Layer 9 of a small transformer language model trained on English Wikipedia (15 layers, counted from 0, width 128).
Take only the direct path to the model's output, skipping the later layers: a vector added to the residual stream pushes a token's score in proportion to its dot product with that token's output vector.

Output vectors of the tokens that the questions are about. A number n stands for (n - 500) times 0.0046.
" magnitude": 352,298,552,377,429,536,398,577,543,455,631,657,503,610,465,589,386,556,652,522,517,538,542,382,661,522,507,497,414,551,440,570,416,655,466,605,526,436,627,552,411,610,579,548,593,365,561,451,393,542,674,535,578,540,553,608,630,585,520,500,604,500,365,526,490,637,468,385,337,402,489,500,628,726,484,635,474,538,445,519,606,820,641,402,542,523,424,590,553,432,514,421,392,494,410,601,263,612,446,419,559,466,285,510,487,510,522,785,546,480,562,422,432,382,487,442,432,376,720,482,546,476,411,424,423,559,441,377
" named": 409,431,438,502,429,511,535,576,602,565,574,462,472,467,430,486,434,601,479,530,584,591,575,515,454,634,514,423,520,649,489,463,376,512,514,541,524,423,508,475,487,489,541,512,487,435,520,486,464,429,533,515,513,458,550,515,619,482,469,495,491,519,523,449,454,405,433,459,663,332,535,458,456,648,479,593,568,515,602,533,541,468,438,544,522,518,454,518,423,642,560,521,462,509,481,458,483,605,436,423,428,505,493,466,506,502,400,541,537,562,477,482,480,399,374,598,489,470,541,388,504,452,585,461,541,619,577,517
" Federation": 543,420,545,553,429,518,474,537,402,444,527,513,413,402,516,586,485,579,306,354,572,532,439,415,500,544,424,403,566,604,471,643,255,631,382,590,534,505,664,356,483,667,575,458,555,451,432,486,378,512,632,518,497,599,443,661,457,551,605,570,551,493,522,522,487,480,526,576,398,365,496,507,569,467,376,534,628,502,556,634,505,545,556,531,465,398,447,526,435,451,493,560,668,545,600,539,474,523,516,379,422,475,500,465,530,420,491,581,460,430,502,581,405,551,366,351,490,421,581,602,560,493,342,335,513,532,491,465
"ɪ": 416,526,477,446,396,633,454,591,428,511,480,618,323,548,443,628,474,534,502,554,538,669,493,426,607,500,440,476,511,525,518,519,468,616,543,681,578,516,493,548,540,407,428,389,602,618,508,311,523,491,452,508,550,631,516,683,620,547,512,457,557,495,463,640,707,339,480,631,529,543,514,686,569,527,375,409,415,440,575,554,465,711,623,428,438,551,313,451,483,559,428,415,574,557,557,576,472,522,453,390,474,450,369,622,478,424,514,675,479,498,624,610,464,453,321,417,513,436,636,575,486,358,513,441,473,567,544,369
"fa": 450,564,633,419,476,532,511,306,511,550,564,582,463,559,490,529,516,437,448,552,503,556,427,508,496,490,395,581,505,471,618,565,460,653,388,371,493,384,534,444,575,433,526,561,618,619,421,380,527,478,694,498,544,476,484,488,573,480,508,457,494,454,360,520,381,468,471,640,500,425,412,489,522,479,613,432,458,478,442,572,556,579,537,483,549,471,434,574,466,600,416,355,544,410,605,578,545,463,448,474,578,426,540,452,674,420,440,418,467,507,388,550,478,528,589,599,572,385,651,640,518,464,671,517,534,393,559,516
" former": 605,415,460,467,462,494,374,540,477,490,414,471,538,453,579,634,539,634,496,536,561,630,552,441,509,557,506,318,425,454,482,460,533,558,547,520,474,461,464,520,462,498,484,465,533,532,506,507,439,453,500,526,515,449,510,542,529,500,413,569,472,484,473,554,504,371,417,490,470,546,488,498,485,531,577,486,440,572,552,581,546,535,360,487,687,534,494,575,507,575,552,525,494,422,480,466,524,530,459,431,438,534,449,581,557,570,452,625,505,486,518,711,520,406,505,383,395,505,532,421,536,505,502,425,445,472,647,481
"▲": 443,242,495,552,440,642,262,548,511,265,503,675,393,546,486,609,454,672,586,323,544,671,533,422,459,565,516,484,359,726,606,457,569,580,420,601,540,387,751,404,406,578,372,513,595,447,419,357,503,407,529,507,699,655,480,561,656,505,503,424,558,497,538,500,729,439,549,528,419,356,506,620,550,519,320,467,602,592,505,608,611,694,485,550,456,583,410,647,494,477,382,529,529,478,510,582,354,485,571,525,612,425,324,513,592,401,401,659,423,553,581,698,508,352,379,609,500,577,542,555,694,406,445,497,415,649,444,326
"li": 529,440,549,464,410,548,532,430,480,540,487,509,547,557,433,474,330,480,450,496,446,479,513,535,542,581,430,413,553,484,418,647,414,496,452,413,462,439,554,398,532,414,549,469,537,559,548,406,496,546,608,488,493,599,511,444,448,431,424,432,511,519,636,457,613,566,524,446,585,493,615,508,473,570,382,507,374,539,574,466,425,571,506,533,697,413,485,471,356,417,572,437,476,556,442,477,553,373,531,500,586,463,541,527,539,622,459,492,461,368,608,446,543,519,518,466,470,560,557,504,395,435,553,653,496,545,504,508
"table": 497,434,591,368,378,576,466,519,526,389,566,592,548,598,662,425,471,556,396,321,484,565,607,417,364,455,418,414,377,436,691,657,382,444,582,478,453,310,584,530,580,380,434,389,465,458,444,516,604,478,720,507,731,613,583,462,573,451,580,576,576,402,341,575,454,537,596,559,467,462,540,552,648,555,492,441,584,557,521,567,461,573,442,527,446,532,530,437,560,628,422,522,488,390,500,379,639,500,452,503,524,476,668,551,576,535,541,515,471,525,663,651,409,465,511,445,514,556,474,577,583,356,621,598,494,495,505,392
"hard": 370,560,451,351,359,620,526,259,429,412,569,676,554,423,554,415,389,695,548,520,545,478,559,523,493,494,373,554,422,598,643,575,503,701,347,514,432,398,502,418,433,529,452,443,630,650,508,578,523,363,588,495,649,616,598,521,610,656,518,615,526,404,592,550,488,420,482,422,383,535,405,550,568,541,430,557,490,587,589,452,560,465,465,430,408,497,582,525,520,425,490,647,552,546,302,568,498,472,546,439,500,448,497,569,525,500,389,526,502,520,495,520,441,497,512,500,500,411,601,486,652,346,264,497,642,354,432,359
"ers": 457,406,645,573,435,502,503,377,650,425,494,523,500,512,512,459,500,494,323,450,461,482,551,561,442,489,548,628,508,604,569,493,387,523,541,429,541,519,633,696,442,571,430,430,418,656,473,569,413,322,489,495,641,543,634,521,641,530,568,523,597,410,468,463,551,666,513,530,500,393,402,523,530,395,560,389,366,556,493,569,497,316,522,602,363,451,576,540,451,579,473,321,518,553,621,520,625,426,470,476,552,434,666,570,466,283,507,514,629,527,538,328,438,664,583,441,458,610,602,519,474,502,307,376,530,641,478,519
":": 436,556,566,550,531,433,556,436,467,560,406,498,555,635,596,584,583,497,455,580,473,404,484,468,395,526,532,387,527,460,502,428,534,426,390,469,567,566,492,630,549,502,546,454,419,399,593,491,385,416,502,495,445,467,604,524,668,417,406,482,529,597,525,556,372,500,598,472,436,593,494,518,528,413,581,408,496,529,430,402,467,444,491,404,435,570,418,440,534,410,601,600,541,482,469,478,369,794,489,594,609,468,572,403,482,480,496,437,486,467,498,385,460,580,428,444,393,591,456,493,442,513,467,590,400,557,403,479
"atus": 453,530,545,438,492,591,489,605,596,631,711,450,527,545,413,558,452,494,497,289,460,538,602,434,639,605,525,503,523,558,434,502,500,526,423,557,529,416,583,479,521,465,469,471,398,609,649,450,500,216,508,513,562,542,597,553,651,668,470,460,587,402,491,548,553,572,365,591,515,366,355,404,570,452,326,526,456,431,495,523,509,666,575,484,481,479,603,433,510,528,382,544,612,629,509,413,544,574,402,397,511,418,268,429,425,538,409,489,421,663,679,390,407,454,480,511,542,459,520,613,569,361,345,492,574,524,551,368
" are": 469,681,397,468,414,496,513,590,511,436,458,540,469,579,496,477,599,596,525,345,460,749,554,509,451,525,524,527,516,529,542,579,608,695,531,473,509,527,469,582,418,406,452,502,432,343,488,432,487,422,516,498,468,514,416,497,589,477,632,468,494,459,341,434,514,352,553,492,363,445,558,506,427,570,539,370,557,420,515,500,495,467,463,542,420,614,579,578,336,350,478,489,464,498,623,440,408,432,496,475,548,515,482,421,421,410,538,560,530,475,421,598,519,612,400,435,528,541,540,559,570,524,412,529,475,535,471,398
" Уэ": 368,346,444,358,181,857,96,698,417,332,717,683,362,510,644,654,391,605,415,325,590,734,552,422,722,666,399,334,261,643,577,596,292,571,504,676,614,287,643,472,413,664,661,370,745,517,496,351,407,236,658,580,681,734,599,859,779,752,660,640,663,325,307,692,683,366,356,598,250,477,293,661,626,614,340,663,586,466,690,683,783,699,590,647,669,776,342,660,336,649,403,344,529,644,627,640,353,610,626,258,268,220,209,509,550,282,342,863,423,646,596,662,361,319,29,299,527,470,655,560,670,316,418,340,649,574,550,296
"r": 560,505,491,460,416,537,552,554,526,413,463,531,459,498,575,385,596,487,505,392,468,500,506,552,496,543,329,434,573,451,349,403,461,518,508,492,481,603,475,617,465,602,477,583,598,595,481,368,516,480,603,491,657,472,459,373,414,422,364,552,540,574,433,603,429,506,509,326,473,585,526,381,581,373,581,351,500,535,485,459,551,576,468,475,569,447,535,463,450,500,460,475,353,583,459,319,609,457,684,483,524,523,523,498,502,566,478,447,399,641,595,301,404,502,559,485,560,532,465,683,411,511,513,425,538,437,695,505
" miles": 345,384,524,431,448,534,350,715,539,438,519,476,311,637,412,625,473,495,528,495,535,558,573,474,482,559,496,435,420,495,637,543,555,540,574,652,461,505,452,563,438,458,561,267,587,455,413,375,546,479,592,519,503,528,507,662,613,438,494,703,554,371,464,474,625,594,389,476,578,438,361,405,579,487,565,563,600,449,554,516,566,452,549,594,415,588,403,533,544,552,525,470,479,535,443,516,451,610,512,559,470,420,404,475,677,538,478,656,529,392,687,387,524,538,450,406,517,498,431,503,503,532,605,456,505,584,535,452
"mon": 530,474,455,426,562,575,534,495,578,394,567,660,563,477,397,386,436,541,272,467,490,594,422,478,624,628,500,348,624,464,522,573,417,590,442,476,505,462,516,378,444,370,571,394,439,529,569,500,570,519,653,498,692,526,554,428,605,462,526,328,504,373,480,510,473,569,365,545,549,535,531,539,506,555,442,588,462,487,508,573,485,486,489,549,475,573,526,454,396,457,521,427,385,595,657,626,581,520,608,474,532,457,503,452,552,520,460,456,385,507,445,497,500,612,533,574,592,425,632,368,562,542,505,474,430,511,474,463
" shoot": 456,591,343,376,493,533,489,683,437,317,561,583,502,538,549,592,473,360,436,453,577,537,524,463,560,576,483,534,466,493,619,508,458,556,500,505,493,547,514,514,483,645,517,469,603,577,559,504,359,516,498,523,583,463,557,530,626,553,571,482,547,412,320,564,493,550,438,420,462,639,514,418,460,456,370,450,533,484,492,642,686,532,532,597,546,547,458,624,519,451,488,422,581,584,578,413,457,472,577,518,403,487,481,466,520,532,363,649,404,453,470,500,550,320,308,639,542,472,580,552,570,500,425,474,443,531,487,461
"-": 450,436,444,562,502,432,537,503,645,507,428,445,511,463,520,412,528,417,578,531,489,418,459,458,449,465,402,569,526,543,470,466,451,496,489,468,422,562,450,618,594,431,454,573,473,582,590,592,547,568,589,479,404,432,437,399,462,444,470,476,490,542,468,353,462,413,590,508,550,517,581,420,356,318,576,474,379,549,434,389,414,487,435,479,476,509,536,400,625,442,551,347,488,378,477,598,530,388,466,561,568,443,578,398,454,663,550,388,512,412,405,413,634,483,557,609,515,615,452,468,431,486,557,510,627,546,439,527
"ted": 500,449,629,414,434,547,542,608,521,403,394,615,480,527,550,453,469,576,568,435,462,517,641,557,498,575,354,465,451,450,609,443,316,432,579,431,416,390,487,500,481,353,338,309,491,467,579,637,592,404,639,512,487,571,670,613,563,425,703,494,514,492,595,500,460,523,422,632,351,320,487,460,513,583,407,506,649,603,684,690,638,556,418,410,585,429,376,508,489,524,339,611,433,558,464,473,464,587,566,470,417,404,571,408,552,531,630,607,336,552,692,654,369,601,471,482,490,647,437,452,663,345,667,533,527,426,562,401
"win": 535,554,474,536,443,595,526,563,470,547,500,462,394,348,650,571,577,748,544,477,522,528,541,458,598,692,541,516,520,662,539,559,443,482,403,748,482,525,552,360,605,533,626,483,486,580,515,339,532,516,464,497,688,425,570,613,507,636,673,712,499,387,521,560,462,562,384,445,421,595,560,412,505,547,347,460,482,597,647,406,419,566,577,550,683,473,514,623,449,489,590,563,573,620,523,423,536,408,593,515,363,486,468,437,549,426,296,545,444,564,541,438,543,454,558,606,518,523,553,413,635,386,393,640,537,400,487,393
"e": 570,547,306,511,393,472,556,527,314,398,593,629,576,464,424,487,564,402,542,552,504,552,447,444,515,508,476,524,570,510,434,351,545,433,600,723,490,589,454,294,603,510,433,528,390,558,469,480,490,500,298,493,521,403,563,435,498,360,433,424,510,567,543,461,573,629,561,670,576,446,428,500,433,473,454,450,515,641,390,527,515,344,584,348,583,408,503,436,312,375,548,481,492,537,481,529,612,407,582,452,622,416,552,539,424,475,415,482,417,389,502,307,585,574,657,476,471,572,405,616,459,579,503,554,473,570,426,545

Each question shows what one neuron of this layer's MLP adds at an activation of 1. A number n stands for (n - 500) times 0.0011.

n224: 554,486,466,648,628,345,408,518,436,568,430,505,457,545,557,479,431,636,524,594,487,506,379,533,407,473,590,629,441,582,500,496,540,513,492,517,492,467,496,468,582,510,459,414,584,488,463,716,474,514,424,521,595,474,522,556,539,519,521,619,297,512,426,566,567,479,502,516,521,535,646,595,448,549,545,532,514,487,456,450,477,506,639,498,478,460,479,518,550,442,319,447,551,525,420,433,467,561,416,447,517,651,386,494,357,547,537,455,581,425,485,637,554,543,548,456,472,502,654,487,524,659,475,533,553,419,496,470
Pushed up most: " former"

n105: 518,488,402,453,464,570,586,504,344,494,404,516,623,537,471,544,601,455,506,532,453,516,470,516,522,520,558,473,467,508,557,544,534,496,453,474,483,533,567,532,537,492,442,633,394,504,446,411,487,532,528,509,565,456,659,474,489,517,465,470,414,418,464,593,491,613,496,426,556,344,534,479,620,540,465,370,555,465,489,444,563,673,547,464,637,316,456,555,536,419,559,496,518,446,623,509,474,441,406,408,561,374,480,496,388,628,514,514,367,556,569,692,490,528,634,468,500,578,536,576,513,460,411,446,442,502,608,510
Pushed down most: " miles"

n201: 398,584,444,483,532,565,410,592,453,541,500,621,519,593,507,392,441,431,529,596,498,466,440,632,383,516,472,538,411,514,447,486,544,506,600,448,416,670,375,513,445,554,506,552,536,447,552,416,436,498,430,489,595,506,302,371,611,348,543,462,513,510,492,472,357,464,547,457,430,535,584,338,357,540,466,500,459,487,483,618,546,453,496,516,461,543,486,565,573,521,489,569,500,555,523,547,309,485,514,475,463,506,585,462,475,387,420,561,544,437,481,486,537,362,415,465,443,560,442,615,507,521,535,465,517,422,532,406
Which two tokens does it push up most, strongest first? " shoot", " are"

n207: 571,498,415,600,506,396,448,484,546,423,443,468,544,504,425,565,541,491,424,516,559,449,506,533,505,483,589,527,435,555,448,466,519,562,491,463,505,406,446,494,574,436,463,569,505,430,539,408,480,493,526,503,513,493,412,474,470,470,373,523,508,517,395,518,425,542,492,480,468,538,600,546,554,373,528,486,547,452,536,562,542,573,615,551,444,473,488,397,433,488,476,448,527,509,508,515,624,609,307,485,450,603,535,594,395,469,417,510,514,537,563,405,437,533,523,439,608,529,602,477,443,626,435,477,519,498,441,615
Pushed down most: "ted"

n126: 530,375,547,404,551,618,503,436,576,529,467,561,532,530,555,520,558,483,526,528,405,453,626,472,563,374,422,595,534,352,598,561,444,425,532,455,303,577,518,399,401,451,427,597,471,425,574,692,473,539,584,502,544,620,593,502,583,461,532,481,663,487,363,513,429,518,558,481,463,370,416,352,484,456,462,510,536,447,585,372,443,555,557,455,373,481,529,587,539,335,545,496,505,491,533,437,498,457,439,496,464,348,498,529,488,445,424,484,498,593,607,616,485,417,462,454,566,572,421,583,444,465,511,594,533,565,563,492
Which three tokens does it push up most, strongest first? "table", "ted", "atus"

n71: 558,474,590,462,572,707,553,507,658,503,500,529,403,438,405,507,490,522,623,518,482,478,535,416,604,494,537,610,549,536,545,578,519,509,562,540,545,454,468,430,516,529,529,560,539,569,441,612,548,441,530,518,484,502,556,471,496,492,544,554,576,434,632,586,456,487,526,533,467,589,441,516,404,490,481,406,542,469,618,603,524,475,491,473,473,440,466,574,429,522,393,509,448,447,619,536,438,556,568,476,446,567,413,528,617,482,488,523,439,521,559,465,493,511,556,476,564,543,311,388,445,567,482,450,472,478,569,575
Which two tokens does it push up most, strongest first? "ted", " Уэ"

n147: 492,479,521,547,382,743,632,489,539,427,643,625,458,468,542,561,545,509,509,493,489,440,456,478,512,407,567,543,589,479,527,441,603,562,431,496,575,436,389,472,488,525,525,520,586,576,437,557,560,403,542,396,575,523,367,403,491,474,470,473,682,468,521,435,470,522,566,445,432,490,453,554,543,548,515,505,434,555,528,527,509,523,440,580,556,505,515,461,442,444,487,567,455,386,486,538,523,455,508,568,536,460,519,458,632,461,471,546,528,428,527,454,650,483,561,489,523,487,497,614,620,455,525,499,546,484,507,416
Pushed up most: "hard"

n230: 494,456,450,377,582,546,532,504,309,365,457,426,460,608,451,564,492,422,420,422,484,504,456,598,635,544,640,565,583,472,475,368,534,455,520,381,543,417,667,444,587,481,472,364,496,550,559,443,436,533,482,408,484,515,548,394,582,585,515,536,453,413,380,500,505,507,448,591,531,411,529,535,608,502,511,405,521,496,430,604,366,530,518,458,484,424,468,491,635,480,532,509,586,532,494,506,516,428,455,531,606,577,329,418,683,618,410,448,459,572,411,520,458,466,613,453,567,460,404,531,505,616,450,390,575,467,525,466
Pushed up most: "atus"

n134: 600,632,522,413,437,581,426,557,416,481,216,502,569,508,428,570,475,504,534,463,509,470,524,426,408,612,354,442,344,520,552,583,581,523,551,566,404,684,581,451,423,550,472,506,561,567,438,447,530,504,477,455,588,556,549,483,481,542,445,410,465,574,620,553,440,490,504,372,445,512,414,528,468,588,412,528,582,492,333,529,458,536,504,489,472,445,538,506,539,442,506,565,507,663,514,490,481,427,516,475,532,555,607,409,428,509,477,504,429,510,604,620,481,462,587,448,460,463,450,450,450,544,437,469,474,566,536,576
Pushed up most: "▲"

n318: 573,478,426,413,456,450,549,510,440,437,507,484,456,504,362,508,465,444,309,452,582,508,615,515,506,530,511,535,463,582,487,475,494,529,508,450,518,433,457,434,558,472,452,400,364,405,522,496,391,412,395,482,444,434,458,548,554,461,464,447,448,524,389,465,485,576,517,406,498,413,504,536,439,489,515,486,489,380,655,448,506,478,545,514,408,506,512,464,476,438,435,421,530,459,489,567,458,447,393,460,391,492,541,643,377,502,370,296,433,571,494,472,431,440,549,622,604,522,465,504,483,522,508,537,565,575,410,657
Pushed down most: " magnitude"

n18: 500,453,532,506,564,591,487,746,572,557,495,608,494,404,559,381,381,400,568,594,584,463,493,527,500,531,452,459,569,500,518,516,518,460,629,489,483,567,508,370,432,571,562,380,600,418,508,436,547,606,464,571,611,476,407,426,472,462,438,550,500,463,496,616,526,511,390,512,517,484,381,430,500,562,548,609,493,570,478,596,391,430,486,471,379,548,542,398,624,386,394,561,424,577,535,495,598,511,437,539,500,436,490,450,575,561,478,384,488,413,423,508,446,543,481,370,414,552,459,477,356,464,500,467,515,481,534,520
Which two tokens does it push up most, strongest first? " miles", "mon"

n282: 611,539,513,517,521,573,500,591,349,521,460,539,550,545,604,519,437,435,524,565,533,577,424,485,414,406,535,325,421,459,585,447,472,567,573,551,446,469,440,431,526,404,701,446,475,538,397,527,530,533,557,485,425,363,422,556,534,528,539,525,535,431,522,445,489,324,423,508,447,446,459,507,537,585,547,494,581,553,465,457,506,309,464,555,425,457,444,576,517,463,425,554,493,435,527,510,420,580,555,477,607,540,482,508,707,502,453,566,506,522,403,530,438,540,437,450,404,386,599,552,404,483,563,479,518,527,547,493
Pushed down most: "atus"

n51: 607,479,535,496,476,340,664,584,621,494,551,445,467,427,525,517,417,592,599,535,527,563,535,524,573,398,432,570,572,470,466,397,553,546,534,618,446,493,556,378,489,396,605,431,487,565,517,432,447,603,515,456,500,636,385,476,478,599,456,412,422,421,475,626,444,515,445,455,441,524,460,598,583,505,662,576,589,593,451,545,560,512,430,450,553,431,576,588,457,551,464,456,629,555,567,533,395,455,577,554,569,434,515,483,565,500,498,447,590,469,504,546,549,478,645,405,643,440,504,358,321,399,460,433,504,511,549,523
Pushed down most: ":"

n222: 598,546,511,533,448,504,312,594,559,402,507,475,544,544,532,614,479,434,460,461,485,498,473,589,557,456,429,480,472,506,533,512,523,500,464,504,413,484,441,483,540,504,440,677,529,544,567,462,477,560,571,482,524,486,577,555,511,477,478,392,388,524,557,557,543,587,561,583,571,458,433,341,438,444,513,477,489,385,545,429,488,524,534,553,593,411,514,516,629,512,610,492,504,477,575,455,662,400,498,527,415,329,452,482,504,615,673,490,381,500,541,422,453,542,588,604,489,586,533,594,567,397,412,513,455,644,380,617
Pushed down most: "hard"

n311: 543,574,440,527,505,349,489,503,479,453,587,398,487,519,500,475,516,420,383,477,628,451,511,465,552,442,509,579,565,512,590,410,505,576,511,530,581,453,473,547,535,493,477,536,390,500,488,482,467,425,420,465,496,502,465,450,408,608,395,429,329,521,364,484,411,507,519,461,442,530,570,472,463,519,581,515,557,576,552,472,581,544,475,492,445,485,551,510,580,537,601,470,532,464,532,575,533,413,450,423,448,433,542,502,390,517,460,451,545,620,559,638,505,511,546,527,534,557,534,446,560,541,547,640,514,495,493,566
Pushed up most: "-"

n56: 464,446,637,347,520,559,429,455,394,545,498,544,561,412,511,496,518,513,373,484,539,564,559,456,430,532,445,493,522,608,588,469,561,418,569,577,482,448,623,431,642,392,500,387,535,582,537,506,459,519,527,555,602,586,488,407,408,606,515,599,453,542,544,694,443,467,516,488,597,486,459,519,436,597,432,525,462,512,486,644,498,508,431,402,464,542,540,338,344,517,353,534,340,458,434,480,557,425,392,381,518,402,560,628,498,486,496,545,619,571,610,414,483,522,632,498,444,528,626,452,512,546,474,451,521,578,509,529
Pushed up most: "table"

n275: 407,485,361,450,498,472,444,419,403,456,473,502,589,411,411,502,537,402,559,564,488,598,484,449,541,652,441,495,516,596,423,519,466,534,618,551,556,513,413,365,633,522,559,509,428,467,546,370,440,510,572,488,476,476,458,546,459,487,610,517,432,508,526,692,537,554,471,623,573,533,439,393,463,486,458,413,375,436,465,416,395,534,572,363,530,458,554,489,520,442,535,543,455,557,435,551,488,430,537,548,509,488,307,645,459,585,511,435,327,515,487,469,625,539,560,449,526,522,389,652,425,446,345,518,516,544,590,561
Pushed up most: "e"

n169: 481,628,439,452,448,375,568,475,513,503,486,457,434,604,406,515,510,577,434,579,467,502,551,534,527,483,510,532,473,446,548,519,467,515,489,417,431,481,487,465,665,401,579,520,504,450,478,473,474,345,405,492,541,565,574,551,519,451,459,417,475,582,489,408,382,541,475,491,437,539,594,512,529,465,506,472,543,473,580,516,529,561,536,479,436,582,494,457,463,576,491,461,584,483,657,565,550,439,449,423,500,503,511,502,470,494,453,522,593,542,392,540,500,464,555,604,635,485,515,404,353,587,513,490,531,527,494,644
Pushed up most: "fa"

n208: 565,462,498,487,483,504,457,651,515,614,509,524,519,508,498,532,498,439,496,396,410,546,533,488,434,417,556,639,492,460,556,484,545,450,531,509,571,549,502,539,536,670,573,565,401,533,443,475,529,372,504,510,384,453,468,476,364,591,572,426,584,596,438,522,484,433,452,330,517,488,488,588,498,518,485,461,554,421,339,498,590,486,391,511,557,573,475,610,530,532,557,500,502,463,472,379,406,520,519,558,458,619,537,455,579,507,609,406,409,352,451,464,575,411,331,382,446,325,333,446,584,418,487,520,468,504,485,495
Pushed up most: " shoot"

n135: 533,393,588,512,561,508,517,514,474,545,450,553,577,566,483,478,515,446,519,480,348,506,409,546,423,553,540,388,565,512,457,694,439,444,461,451,601,523,546,484,465,434,578,530,476,516,478,498,557,650,504,428,401,502,442,393,576,480,504,580,440,446,544,502,550,478,526,509,561,517,489,533,444,428,428,496,349,535,469,409,440,430,395,435,582,336,488,539,484,538,586,488,487,547,476,455,523,378,524,493,554,417,562,498,541,494,519,507,492,381,669,449,476,628,574,470,424,526,495,468,452,462,344,489,495,462,457,342
Pushed up most: "li"

n151: 451,438,526,573,403,353,594,528,612,581,496,507,491,443,479,470,429,488,502,440,461,526,427,619,588,441,523,436,502,468,574,548,367,508,488,521,484,518,466,409,490,500,566,633,518,433,442,552,510,517,479,504,341,477,448,460,475,691,446,531,552,502,521,525,473,529,448,558,538,446,489,446,424,466,420,488,439,556,494,524,533,476,558,519,420,423,510,451,447,506,640,518,650,387,660,449,473,542,520,561,521,328,459,457,438,430,412,498,352,377,526,492,603,508,427,445,581,401,391,606,491,447,417,474,373,428,575,500
Pushed up most: " Federation"

n180: 480,504,472,421,454,819,536,605,561,466,542,543,481,504,626,590,480,397,490,492,459,556,535,547,407,526,505,477,607,489,580,486,500,442,363,484,667,417,577,502,481,496,422,472,483,513,466,525,524,530,326,540,500,506,514,531,553,274,418,428,438,515,628,467,507,470,402,585,475,424,544,448,409,507,520,506,619,516,491,562,405,467,454,402,493,545,511,431,496,540,427,627,587,644,413,343,453,647,538,428,433,390,433,418,474,621,510,339,573,504,380,454,562,478,463,397,506,553,483,519,523,573,414,481,509,553,522,571
Pushed down most: " magnitude"

n287: 512,601,413,457,488,500,576,494,472,471,625,414,401,442,458,525,577,393,444,465,593,474,510,474,424,502,401,608,403,457,500,500,524,564,434,490,448,446,512,519,579,407,487,542,537,416,528,415,512,460,488,478,435,513,507,589,415,425,419,426,549,595,406,413,408,523,502,567,457,431,569,411,580,534,486,371,502,445,568,534,469,573,525,548,441,571,426,416,475,563,575,496,564,428,496,429,482,632,378,514,393,545,569,473,467,581,581,410,504,513,370,483,443,445,507,624,578,519,536,525,464,475,635,531,473,468,484,598
Pushed up most: "fa"

n264: 525,421,493,491,433,590,705,555,439,450,395,500,569,558,478,566,555,607,470,366,310,448,459,532,532,480,483,469,491,470,459,453,386,642,449,447,527,505,488,396,445,520,472,500,508,520,488,392,538,467,590,439,583,522,553,532,443,368,512,346,616,375,411,479,420,558,412,496,490,485,421,564,560,541,541,639,514,523,472,531,558,470,548,502,506,512,521,550,504,500,457,444,546,477,572,559,472,491,698,485,513,514,522,504,498,379,475,498,476,496,494,551,584,645,534,548,566,242,535,430,406,431,464,449,469,609,604,461
Which two tokens does it push up most, strongest first? "mon", " Уэ"

n215: 611,601,429,429,466,236,393,468,485,520,500,457,399,509,484,550,454,415,496,451,670,526,505,411,575,462,465,601,384,587,496,448,526,475,451,424,339,467,461,481,608,588,464,531,394,367,542,460,524,500,463,458,518,547,520,490,492,515,510,494,409,550,390,520,510,537,637,469,303,505,506,444,524,498,486,467,480,530,577,569,488,470,525,436,446,550,513,532,554,462,498,455,624,502,538,520,391,583,478,462,406,584,506,646,578,617,469,436,425,616,442,540,514,518,473,494,516,454,542,481,504,541,494,557,599,504,484,493
Which two tokens does it push up most, strongest first? " shoot", " are"

n181: 600,576,533,508,382,418,473,533,509,591,611,408,438,565,456,361,492,595,535,478,505,394,482,569,513,527,577,464,464,502,598,475,458,540,498,534,693,616,547,550,552,451,548,433,348,413,550,624,521,477,543,673,451,587,527,550,480,413,592,500,483,453,577,539,578,393,483,515,509,521,515,451,512,434,546,557,448,633,516,487,562,464,486,490,420,557,349,530,509,531,402,560,545,532,458,422,394,560,366,366,367,454,388,464,389,546,391,363,562,555,531,541,436,523,598,403,433,511,486,700,460,438,567,565,571,526,532,474
Which two tokens does it push up most, strongest first? "atus", "ted"

n20: 419,436,590,528,555,604,426,460,493,599,569,546,566,549,568,452,526,564,549,492,435,502,437,466,514,575,418,450,586,634,566,561,525,434,467,560,508,581,588,488,407,529,502,549,540,600,428,517,427,605,583,518,478,507,491,400,590,601,553,609,469,401,568,489,556,445,484,560,518,431,494,624,516,547,431,564,479,536,408,530,440,600,465,465,569,493,542,582,537,572,492,567,448,498,432,368,471,502,521,582,519,482,373,449,581,397,523,465,558,482,534,471,491,443,433,416,475,545,461,493,575,444,513,499,492,419,496,338
Pushed up most: " Уэ"

n104: 574,409,530,561,578,500,584,492,544,543,489,628,502,525,487,456,581,549,502,554,472,473,498,576,484,579,525,496,522,581,477,385,597,565,516,463,445,473,482,549,500,477,508,429,512,457,595,518,556,521,498,523,500,487,466,475,613,403,664,515,537,450,624,510,604,561,344,532,623,519,531,574,475,492,566,456,444,330,301,458,510,466,548,545,608,443,556,541,522,556,479,529,390,618,351,493,529,554,621,534,535,310,406,399,589,498,500,555,510,519,502,482,442,473,430,486,394,450,419,588,564,544,449,564,504,440,465,414
Pushed up most: " miles"

n277: 489,532,533,561,468,551,643,554,437,527,491,541,561,480,416,541,500,478,486,625,474,558,583,521,689,587,422,540,491,528,473,557,522,583,437,496,485,575,564,537,393,476,502,573,483,548,506,399,421,392,600,415,513,597,541,389,583,345,407,431,466,417,391,466,530,567,485,482,447,519,471,585,504,472,532,563,518,509,455,561,370,457,506,584,457,541,590,514,488,578,391,478,474,651,548,569,515,487,482,458,645,537,454,742,511,556,525,471,506,465,465,540,436,555,665,514,530,496,506,521,587,525,530,447,662,473,475,571
Pushed up most: "mon"

n253: 453,374,523,481,572,611,602,410,546,510,463,474,583,446,466,406,587,358,542,566,511,517,519,551,473,612,477,586,646,464,376,529,500,461,552,520,580,447,547,502,448,423,471,608,552,481,477,359,476,526,454,444,457,562,452,531,500,522,433,461,474,318,405,504,723,494,507,437,422,554,446,567,476,425,447,671,485,597,424,570,526,593,557,587,573,502,443,571,635,485,529,525,491,500,363,462,558,462,421,454,425,494,546,601,467,493,466,393,388,466,361,615,521,592,488,472,397,481,427,539,493,463,469,565,525,557,500,607
Pushed up most: "li"

n278: 460,450,398,465,483,428,358,526,472,510,407,557,567,400,500,516,425,466,412,587,467,574,551,417,666,442,537,489,392,399,634,627,527,531,488,608,440,691,502,644,484,569,518,512,498,438,447,500,502,637,562,447,528,539,421,532,576,491,407,445,435,485,522,405,532,475,437,543,490,595,594,525,502,389,544,465,516,511,519,417,554,489,612,542,530,510,507,474,369,583,540,400,531,427,567,533,398,374,450,477,470,600,386,502,516,460,504,598,470,479,510,538,553,533,526,518,511,385,439,518,517,654,450,482,480,561,568,619
Pushed down most: "ted"